Layer 8 of a small transformer language model trained on English Wikipedia (16 layers, counted from 0, width 128).
A neuron's activation on a vector x is SiLU(gate . x) times (in . x), where the dot is the dot product.

Input weights of the MLP neurons that the questions are about. A number n stands for n times 0.0041.
n16 gate: 17 -16 26 -47 -30 46 -5 -45 18 28 1 -45 16 18 9 44 41 -34 4 -11 26 -11 40 39 -8 15 6 3 -1 12 -32 31 -9 2 -17 -28 32 17 -17 9 45 14 -5 -9 14 -3 3 16 -22 32 1 -28 -15 37 39 -13 4 13 -2 12 -43 -29 -13 0 -18 28 -6 12 -31 -30 11 8 -1 -1 36 -13 28 2 6 -6 8 -37 6 -66 3 -53 -1 -3 11 27 -23 -2 1 -14 -9 -19 18 -32 -9 -10 -6 11 28 -19 -20 10 -10 5 -15 -11 -44 -15 12 35 5 12 -41 37 4 -20 18 2 4 42 -40 -3 14 0
n27 gate: -7 5 17 -29 -24 -14 9 -95 -31 3 9 -3 13 32 -11 16 -11 -3 -38 -35 -4 27 5 29 -28 1 -26 -3 -22 14 38 19 -1 12 -12 -18 -17 3 5 36 -13 32 -6 1 1 24 -22 13 -15 -23 23 41 -7 -29 -19 10 21 33 -38 -13 8 -15 -16 -20 45 45 -12 17 -3 -24 -7 11 -20 6 -7 -25 11 23 0 -17 -20 -15 17 15 3 13 11 16 32 -5 0 -29 -18 26 22 -62 -7 -9 -15 -13 2 -13 13 -3 -49 -20 8 14 12 -3 18 25 -13 16 -8 31 35 6 16 -1 -6 -2 -5 -21 -41 -16 -9 44
n38 gate: -8 -14 53 19 -21 1 -14 12 -1 -13 32 11 10 34 23 -19 -13 -3 24 -6 3 28 26 2 -11 13 -8 -1 5 13 -10 -18 -22 -20 -21 2 28 -11 30 -11 -25 26 -9 -9 -2 9 -27 13 -14 15 45 32 -2 -9 -17 -39 31 17 -9 23 0 20 -13 11 21 7 34 -10 -21 -11 -20 -17 10 -1 41 41 -9 12 -16 2 -3 20 -33 -20 -1 10 16 17 -21 4 19 31 1 -14 -10 -25 -18 -3 -7 21 -12 -10 -21 2 29 -27 -2 23 23 -4 -36 -28 25 17 -28 22 -4 -51 6 -11 4 -12 -1 37 7 24 25 -4
n42 gate: 25 -10 -10 -7 -13 -15 4 1 9 1 -2 -28 24 -33 28 25 18 -19 -24 -17 -7 8 5 4 8 -17 29 12 23 11 -59 -6 25 -15 -5 40 27 -1 -8 6 -4 -5 20 8 3 5 12 36 9 -7 -1 -11 -26 -30 9 -22 -1 -15 -8 -17 -15 -10 4 7 -4 -38 11 11 62 9 9 7 7 -30 19 -66 -15 -15 3 19 4 34 -51 -47 3 28 19 -7 21 8 1 7 -34 5 -4 -7 -20 32 -26 13 25 15 10 21 7 -13 9 -14 15 -22 6 13 7 39 -55 3 32 7 -31 0 -16 4 35 -10 -25 -13 6 -10
n103 gate: 11 4 -15 33 -12 67 -31 18 -7 8 10 12 27 18 -33 21 30 -16 -10 -9 9 -21 2 -6 -3 -25 10 -16 48 -20 -36 -13 8 31 -37 -2 -11 1 -6 -1 -52 -38 -23 -13 -20 -13 32 -10 18 -13 8 19 14 27 -10 3 2 11 -49 1 27 15 -10 -18 12 -17 4 28 23 -5 13 19 -36 24 -14 37 -42 -29 36 12 20 -30 -17 21 -26 -20 -20 -23 26 61 -37 31 -2 -6 -6 0 -13 24 4 24 -8 15 -2 40 41 15 -6 -7 17 -21 -13 -30 4 29 1 41 -6 -13 -11 -15 -16 -10 1 51 -8 -17 -26 -18
n156 gate: 14 17 -13 11 -13 -20 2 14 5 -9 -3 -14 59 -16 7 6 5 -7 9 -16 24 -11 5 28 -25 5 18 -21 10 43 14 -6 1 31 -5 -4 4 24 -6 16 4 -7 7 -1 18 -18 -5 -33 -5 26 -21 12 27 30 -14 12 15 -10 -9 15 -31 -3 26 -18 -62 -9 35 -1 5 22 -40 -44 -19 11 2 -32 -7 1 -26 11 -15 -2 -12 23 0 -7 -24 23 21 -11 34 42 22 7 -32 14 -9 -3 -29 22 -30 8 5 -12 17 -17 1 -8 -27 18 -3 -6 20 23 -1 15 48 14 -19 17 -14 -29 32 -25 12 -31 24 -43
n212 gate: 23 31 7 -20 6 -8 28 6 15 43 -15 -10 11 -20 -9 16 16 36 43 28 -16 -26 17 31 9 11 -37 -20 15 -35 -5 0 2 15 17 11 -31 22 -3 -8 11 -5 18 -32 -11 -32 15 -22 13 31 60 6 -18 15 16 40 -4 24 20 -19 18 24 3 -8 38 -21 -19 -7 -6 44 -27 -15 -26 -26 22 -29 -17 -30 4 -34 26 15 -26 10 17 -8 -25 -2 7 6 -25 29 22 -20 -13 -13 -30 -9 16 15 2 -14 -8 -14 -9 10 39 0 4 -1 -15 14 -12 9 -15 1 4 -23 -11 9 -17 34 24 25 6 6 36 6
n221 gate: 6 20 24 -5 1 8 -31 14 -5 9 10 1 -7 35 -35 -12 31 40 -11 -2 -8 -12 -3 4 -5 -1 9 -9 -32 6 -18 26 4 1 -7 23 -48 9 15 -15 -39 6 -21 4 -13 -29 3 -16 0 35 -23 26 7 -4 -19 27 -1 -5 11 1 25 38 48 -17 -11 23 -34 52 -33 32 -6 -18 -17 -16 31 30 -13 16 20 13 5 -1 -32 -32 36 -57 10 -9 -10 -46 18 -13 -59 -4 48 -15 24 21 -25 47 8 17 19 -5 36 14 -25 -20 -71 19 -17 -23 -15 1 29 -32 -28 -1 -26 12 1 18 -6 -8 -1 -18 1 -29
n225 gate: 6 -11 18 23 -13 4 7 -19 -22 -13 -13 -6 30 -10 -33 11 2 33 51 -21 18 4 5 9 42 -28 24 76 21 19 -9 36 48 7 -40 -20 16 37 20 -22 18 11 -40 10 -6 -22 -3 -18 -27 -29 -13 22 -3 11 -30 26 -18 -8 16 7 21 -2 -13 -13 21 5 -36 -15 -19 4 0 -27 -16 -2 42 -34 3 34 -48 12 23 -11 -11 26 17 5 23 -55 -14 -14 -1 18 17 -6 -5 -42 13 -22 31 32 28 1 6 12 17 -10 -5 -11 -3 -28 -29 -8 20 -27 -3 -31 1 24 -12 5 14 -32 11 17 -4 22 -18 28
n16 in: 6 11 -7 -27 -33 16 -4 55 1 -50 24 -20 43 6 1 14 6 14 -24 11 1 -33 -2 -11 -10 -3 -7 0 -1 -49 -64 10 -34 -6 0 7 -32 -17 -2 5 3 -20 27 -24 -37 -27 9 21 26 -8 1 -8 -7 25 16 -18 35 -20 -2 4 7 -20 -10 -40 -31 -28 14 15 -6 -1 20 -69 -1 -9 -32 -16 10 14 16 6 -10 -45 -11 44 7 0 56 8 22 5 -36 8 80 -11 -19 -24 4 -19 -13 22 -11 7 -19 -19 10 28 -61 -26 8 -12 1 3 -22 -4 6 -8 -3 18 2 -5 -35 -2 -13 45 10 -12 -24 6
n27 in: -3 -14 -46 -3 26 18 18 -22 26 32 34 -5 -14 -22 -12 -14 -1 -26 -8 -4 9 -13 20 23 3 -22 -8 28 17 11 9 0 -14 7 16 10 16 6 -13 4 20 -25 1 4 2 -14 -38 -13 -11 33 9 2 36 7 22 20 18 40 -18 -6 32 -1 13 -1 44 -1 23 16 -27 -18 -11 -20 4 33 10 28 -1 18 -1 13 8 -1 34 -24 -35 13 17 -13 37 28 -1 13 -24 46 -38 23 22 -21 64 23 -13 -11 25 -6 3 4 -3 -10 -39 33 47 4 9 -5 37 21 39 19 -27 -17 28 -26 -12 -13 21 21 -8 9
n38 in: -4 6 -4 -40 -17 26 31 -9 -9 -2 17 -17 -4 -26 -29 31 35 9 -6 29 -22 1 -13 -20 0 12 -43 -12 -43 -13 -4 -9 -26 -24 -11 -2 -8 -17 10 11 0 -2 -1 -5 -38 -18 -13 29 1 -24 -8 -23 -18 -20 -41 27 -28 18 -4 -20 -19 16 47 -31 -42 0 7 11 -16 -11 35 12 3 -9 17 6 13 15 17 -10 30 11 -19 -4 -1 -4 -4 1 -26 27 -10 -13 -4 26 18 -19 -55 -5 -46 -36 10 -7 27 4 -16 16 -2 31 60 6 -11 20 12 10 17 -37 19 -29 -1 32 20 -25 -25 -29 -1 -9 -6 6
n42 in: 25 27 6 25 -7 34 -9 5 -7 9 6 -3 21 39 -5 -15 14 3 13 -6 16 6 -2 1 -4 50 36 -16 4 46 -4 31 -21 8 -24 -31 2 -34 17 -10 31 19 14 -2 5 -16 -10 14 1 -17 -17 -23 -32 3 -9 -14 -37 19 -2 -29 -8 17 22 -33 -1 9 15 -16 22 -16 -10 22 33 -21 15 -5 -1 -20 -2 11 -13 10 -1 1 -10 -11 -4 -8 -33 3 -30 -9 36 -25 13 5 -24 2 5 22 7 -24 1 14 -8 5 13 -2 -48 -18 50 32 -6 -24 21 16 -11 5 1 -15 37 18 -18 8 -17 -40 -13 17
n103 in: -21 -35 22 -7 -20 -12 9 9 -18 -5 -5 18 -4 -8 16 14 19 20 -14 -43 32 10 -18 35 36 -16 -3 -27 -22 -17 -24 3 20 -13 -2 -30 -49 1 19 10 -6 1 12 1 17 18 -8 1 30 7 25 -10 32 -64 -30 42 12 -3 -46 -13 -8 30 -8 -33 -23 -19 -14 11 -5 -35 -12 -48 -38 -43 -27 7 11 5 -5 21 20 -25 8 -34 -6 -13 -16 -26 -11 -12 25 -11 -15 -13 41 -12 -2 -28 6 1 3 20 9 15 17 -1 4 -12 -14 -15 37 9 -11 2 -6 -16 -43 12 -31 1 9 21 9 41 -8 -16 -12 -6
n156 in: -15 2 -20 -25 6 -7 27 -27 -12 15 21 24 -2 34 17 14 -24 8 14 5 -18 -2 4 -7 4 3 43 2 33 -32 -5 -23 17 1 13 -6 -17 -32 -9 -6 9 23 -33 -28 1 -9 -23 9 -4 29 22 -63 3 35 -47 -46 2 20 21 7 0 4 -25 24 39 6 5 21 6 33 3 -9 1 -8 4 -14 2 43 2 -11 44 -49 25 -8 38 -22 10 1 -9 11 23 7 -8 13 -26 25 15 26 44 5 6 1 1 2 -18 27 14 -13 -15 0 -3 -18 -18 -22 4 -2 2 -20 -23 -11 -32 31 -12 -9 -9 5 29 21
n212 in: 42 38 11 17 38 13 17 3 -15 8 -4 -15 -11 -14 1 -18 41 14 6 -17 14 -14 0 -14 -3 30 -10 -13 12 41 37 8 -21 1 -22 1 -15 21 0 -12 25 4 -9 13 -15 -31 18 12 41 20 9 -5 7 -17 7 -4 20 -5 -23 14 27 -24 24 -8 17 -17 -13 -33 -16 -1 18 -11 6 32 -6 23 -4 -5 1 -8 16 6 -62 66 12 7 -4 27 0 5 -20 28 1 21 -13 -24 -2 -4 14 -9 -57 -23 27 35 -10 37 27 -2 31 6 8 -7 -14 26 -12 12 15 -17 -27 7 33 -1 33 2 -1 18 24 -20
n221 in: 12 -1 -20 34 -18 -9 -3 25 3 38 23 -45 32 -12 -3 -17 -12 -3 -8 -3 -11 1 -28 20 -13 -30 -20 9 -32 26 -45 -20 37 10 -37 -18 -33 19 -30 -33 4 15 -5 -18 13 -15 -55 4 -4 -22 23 14 -24 9 9 1 12 -39 -15 5 62 10 -4 -25 -9 -28 -3 -37 18 -19 3 6 -12 52 -2 21 -23 36 21 3 -26 16 -34 -15 -13 2 -6 -32 -9 -22 1 34 2 -5 -12 -13 -7 -45 -17 -16 10 29 -33 19 31 10 -27 -3 -8 -4 -27 4 25 18 -3 -41 31 40 -37 -16 -17 -12 19 21 18 20 -43 37
n225 in: 36 12 4 -30 1 -30 54 21 -12 18 -15 18 33 9 16 16 -13 -10 0 36 0 -9 0 26 45 0 -14 -44 12 -46 -12 17 22 13 33 56 -6 3 13 3 11 -7 9 3 -4 -3 37 42 33 -18 -24 -37 2 -42 7 19 48 36 27 30 40 58 -10 -20 15 -20 16 -13 30 -5 -9 -15 1 -21 15 -8 21 28 -3 4 4 6 16 -37 9 0 -29 17 8 -8 20 -15 8 11 21 -29 -1 -8 4 11 -19 -18 -15 22 46 56 3 -25 10 30 22 47 31 19 -49 10 9 4 8 -15 27 -1 -13 5 -15 -16 -14 9

Each question shows a token from some text and the vector x that enters the MLP there. A number n stands for n times 0.04.

"E": -6 18 22 -12 8 32 -25 12 2 -16 1 46 17 -2 -36 8 -16 0 -2 21 -9 39 -7 7 32 -2 -49 8 -3 57 -19 28 -30 18 9 22 -20 17 -38 -18 -6 -39 3 1 -25 -9 -25 -32 33 -14 -10 -9 -15 -17 -12 2 -11 -32 19 -23 -34 47 0 -4 -1 -1 2 30 -3 -6 2 26 20 9 22 -12 -51 -42 -5 3 4 18 -33 16 -6 -32 -5 -30 -8 3 -13 28 4 -24 -10 -44 2 -12 4 -9 -6 37 11 -1 2 43 -40 -9 -2 6 -8 9 -16 -2 1 16 -8 30 -22 7 21 7 4 -26 -7 -5 -5 -43
Which neuron fires most, and how strongly? n221, at about 1.3

"| ": -18 10 26 -11 -4 5 -21 29 -21 -25 8 -8 -4 -24 12 5 -15 8 -31 42 13 31 -4 -6 -4 26 7 30 -5 37 17 -16 -31 26 10 -9 -15 -25 -41 32 43 4 -8 24 -16 -20 -23 -26 1 -7 -16 1 11 -17 22 -25 7 -40 13 13 5 6 -11 20 7 11 -11 22 0 -9 14 -6 27 -20 5 3 -19 20 8 12 29 17 3 4 -3 -2 -37 13 6 42 -22 13 -35 -27 -11 -29 -2 -4 4 -8 -17 34 10 -31 -9 12 -47 3 -2 14 3 10 -14 -9 -4 -33 66 -9 30 14 5 23 -6 11 -16 -12 -26 7
Which two neurons fire most, strongest first? n103, n225

"|---|---": 22 -2 36 14 -16 1 -3 -28 0 27 -23 1 -2 -6 37 29 18 -12 5 26 1 -14 -21 -7 16 20 17 32 -16 26 11 -14 -16 -2 -22 11 -37 28 -21 15 -26 -25 10 14 -29 15 29 -2 -5 17 10 -7 27 -50 60 -18 5 -23 -14 -10 14 -1 -10 10 -16 5 -6 -6 1 -19 43 7 20 33 13 38 -59 -10 -14 -3 5 3 -4 -2 -24 -18 -19 13 -20 -13 -13 -15 -30 2 -16 -11 27 -14 -18 -7 4 30 20 13 -64 4 -5 29 -8 13 -11 -18 -8 -10 -10 18 18 -17 6 -1 38 22 5 -24 -56 29 -31 0
The neuron with the highest activation: n156

"a": 20 18 -22 36 -23 5 -16 16 -6 18 -26 -6 8 -10 14 29 -53 -28 34 -18 20 33 -8 17 6 -5 -4 46 -45 23 27 -26 -23 -17 -28 25 -20 -5 -22 4 22 -5 15 16 15 21 -15 -35 -3 11 0 -32 -3 -19 -10 15 24 -16 21 21 14 56 -32 27 -24 21 -4 -6 5 7 10 17 1 44 -8 -7 -48 22 1 23 9 12 8 21 -35 0 -7 11 -6 23 18 -8 -21 -6 -20 -17 -16 12 1 0 -24 -15 -34 5 -18 29 0 -17 -33 4 4 42 -16 4 33 -8 -30 -20 -6 0 16 35 -31 5 -6 -13 13 -13
The neuron with the highest activation: n16

"M": 2 -10 18 23 12 7 20 39 2 -13 -15 14 -4 13 32 -9 -75 -12 16 2 -17 54 -6 19 5 15 17 37 -11 53 -2 -24 5 -15 14 3 -18 -34 -23 -6 35 -24 9 15 -5 -8 -13 -38 -11 -34 -2 -27 -2 -33 10 -2 9 -6 -9 -20 -17 31 4 12 -29 -22 -16 32 10 -26 -15 -7 14 -16 21 -20 -33 -18 -11 -5 25 27 -2 14 18 -13 -9 14 23 18 -17 11 -33 -18 15 -16 -6 1 -3 1 -2 26 -7 -6 -26 48 -15 7 -14 11 -14 -6 -48 -9 9 8 31 -3 2 11 10 10 -30 -29 -3 2 -8 21
The three highest activations, in order: n42, n16, n212

"Al": -6 5 -4 -14 17 -3 -28 -12 43 -51 -7 12 5 -6 -8 -5 -8 -12 16 28 -29 16 35 6 -7 20 -14 55 -28 59 35 -18 7 5 39 4 -27 -34 -34 -10 35 -8 18 2 3 22 -19 -13 -17 -11 -10 -10 13 -36 -3 3 17 -33 -9 14 1 -13 -9 10 -42 23 -18 7 24 14 -4 25 -2 15 -8 7 -5 -11 -19 30 -6 7 7 38 41 1 -26 21 11 -15 21 -26 1 -5 18 -12 -20 -23 1 11 23 43 -4 -34 -7 53 -22 14 42 8 12 -36 -25 9 0 -2 5 -19 5 28 14 20 -5 -5 24 -3 -3 10
Which neuron fires most, and how strongly? n225, at about 0.29

"f": 25 -22 -7 46 -32 8 22 -12 19 18 -30 2 7 3 7 3 -4 -30 28 -21 -16 39 -7 -7 2 7 -6 18 -3 50 6 1 31 14 19 3 -58 10 -24 -1 5 -11 16 29 -46 -5 -28 -16 0 -5 -18 -14 -15 -20 -29 -9 8 2 8 -11 -29 10 -7 21 -53 -34 3 -12 -34 -17 -21 4 7 -9 5 2 -42 12 -30 22 8 -42 26 8 6 -2 -25 12 -32 -17 8 -18 -37 -29 -26 -25 2 -17 6 -14 -11 -3 10 -9 2 30 -39 16 -1 38 6 46 -6 -5 -43 6 14 16 18 7 -5 2 3 9 5 -16 16 14
The neuron with the highest activation: n225

"e": -3 -28 -26 19 21 10 36 -1 -1 37 19 10 -6 35 -19 19 24 -5 -10 -12 3 2 -23 -9 -15 -10 5 24 10 6 20 7 5 40 -8 -11 -14 -67 13 -19 5 22 6 37 -10 43 -17 10 26 -43 -18 28 -38 -8 -28 51 -4 7 4 41 15 13 -24 -10 -12 2 -19 29 -16 22 -36 -33 -25 -18 24 -27 -14 -21 -19 12 17 -4 11 37 5 -47 11 -10 -35 28 -23 19 -6 -3 -9 -32 -30 -10 12 16 -8 -14 -11 -16 -11 -6 -36 -24 3 22 19 -1 14 0 47 23 -4 -13 28 -17 -2 22 -46 7 18 -16 8 8
The three highest activations, in order: n103, n27, n225

"5": -23 -15 14 14 -9 13 23 34 -20 11 -33 14 1 3 -7 7 -26 -3 -28 29 -8 3 -16 1 4 21 -19 44 21 17 26 -45 -11 7 18 12 -49 -8 -18 2 3 -17 -2 24 0 0 -40 -13 43 10 -18 -33 19 -38 15 -23 -10 -7 23 -25 -12 1 -7 22 -21 -18 -11 14 -17 -4 20 13 -1 22 -13 -4 -22 10 23 42 29 35 41 26 18 -25 -30 -7 -22 11 -1 -24 -23 -22 -1 -18 2 10 6 29 -5 -3 18 -39 -36 19 -32 -14 7 -25 -25 -13 -55 25 -20 -14 12 -12 -1 9 6 -11 -10 27 -7 19 7 -9
Which neuron fires most, and how strongly? n42, at about 0.19

"at": 4 34 11 50 -26 -5 0 27 -13 -9 -17 38 7 -46 -1 51 -75 0 44 26 20 29 -17 27 13 5 -5 42 -4 9 37 -10 2 -14 8 35 -9 -3 -19 -9 -11 -2 4 21 -36 -9 26 -13 1 -32 2 11 10 -28 15 0 8 5 27 26 -13 5 14 3 -10 41 -14 -14 28 7 1 36 16 11 -33 3 -1 11 0 39 4 5 6 -10 -3 -3 10 -31 -1 8 1 33 -9 -11 -20 3 1 -21 -14 -12 -2 26 -9 -36 -10 1 -12 -17 -11 10 5 -19 -14 24 -23 7 1 9 2 -36 6 26 23 34 1 42 35 -22
The neuron with the highest activation: n225

"t": -26 8 9 23 7 16 1 -18 20 -10 28 3 -51 -1 18 -22 -19 13 -10 -3 2 -21 25 45 15 11 12 -22 1 20 65 10 -9 45 11 50 14 -12 -10 -6 -6 2 8 4 20 17 -10 22 18 27 -6 32 17 -25 -3 -48 -11 -23 -32 -8 3 -2 15 -28 -2 2 -37 9 4 -20 -15 5 35 4 0 5 41 -2 -20 -25 36 -23 -10 36 24 -17 -5 -29 14 5 33 15 19 0 -28 -21 16 -2 23 -17 -30 45 -25 -9 -30 21 -19 -8 31 -22 -49 23 6 35 -4 11 10 28 31 -39 -26 7 -35 -1 -19 3 -8 2
The neuron with the highest activation: n42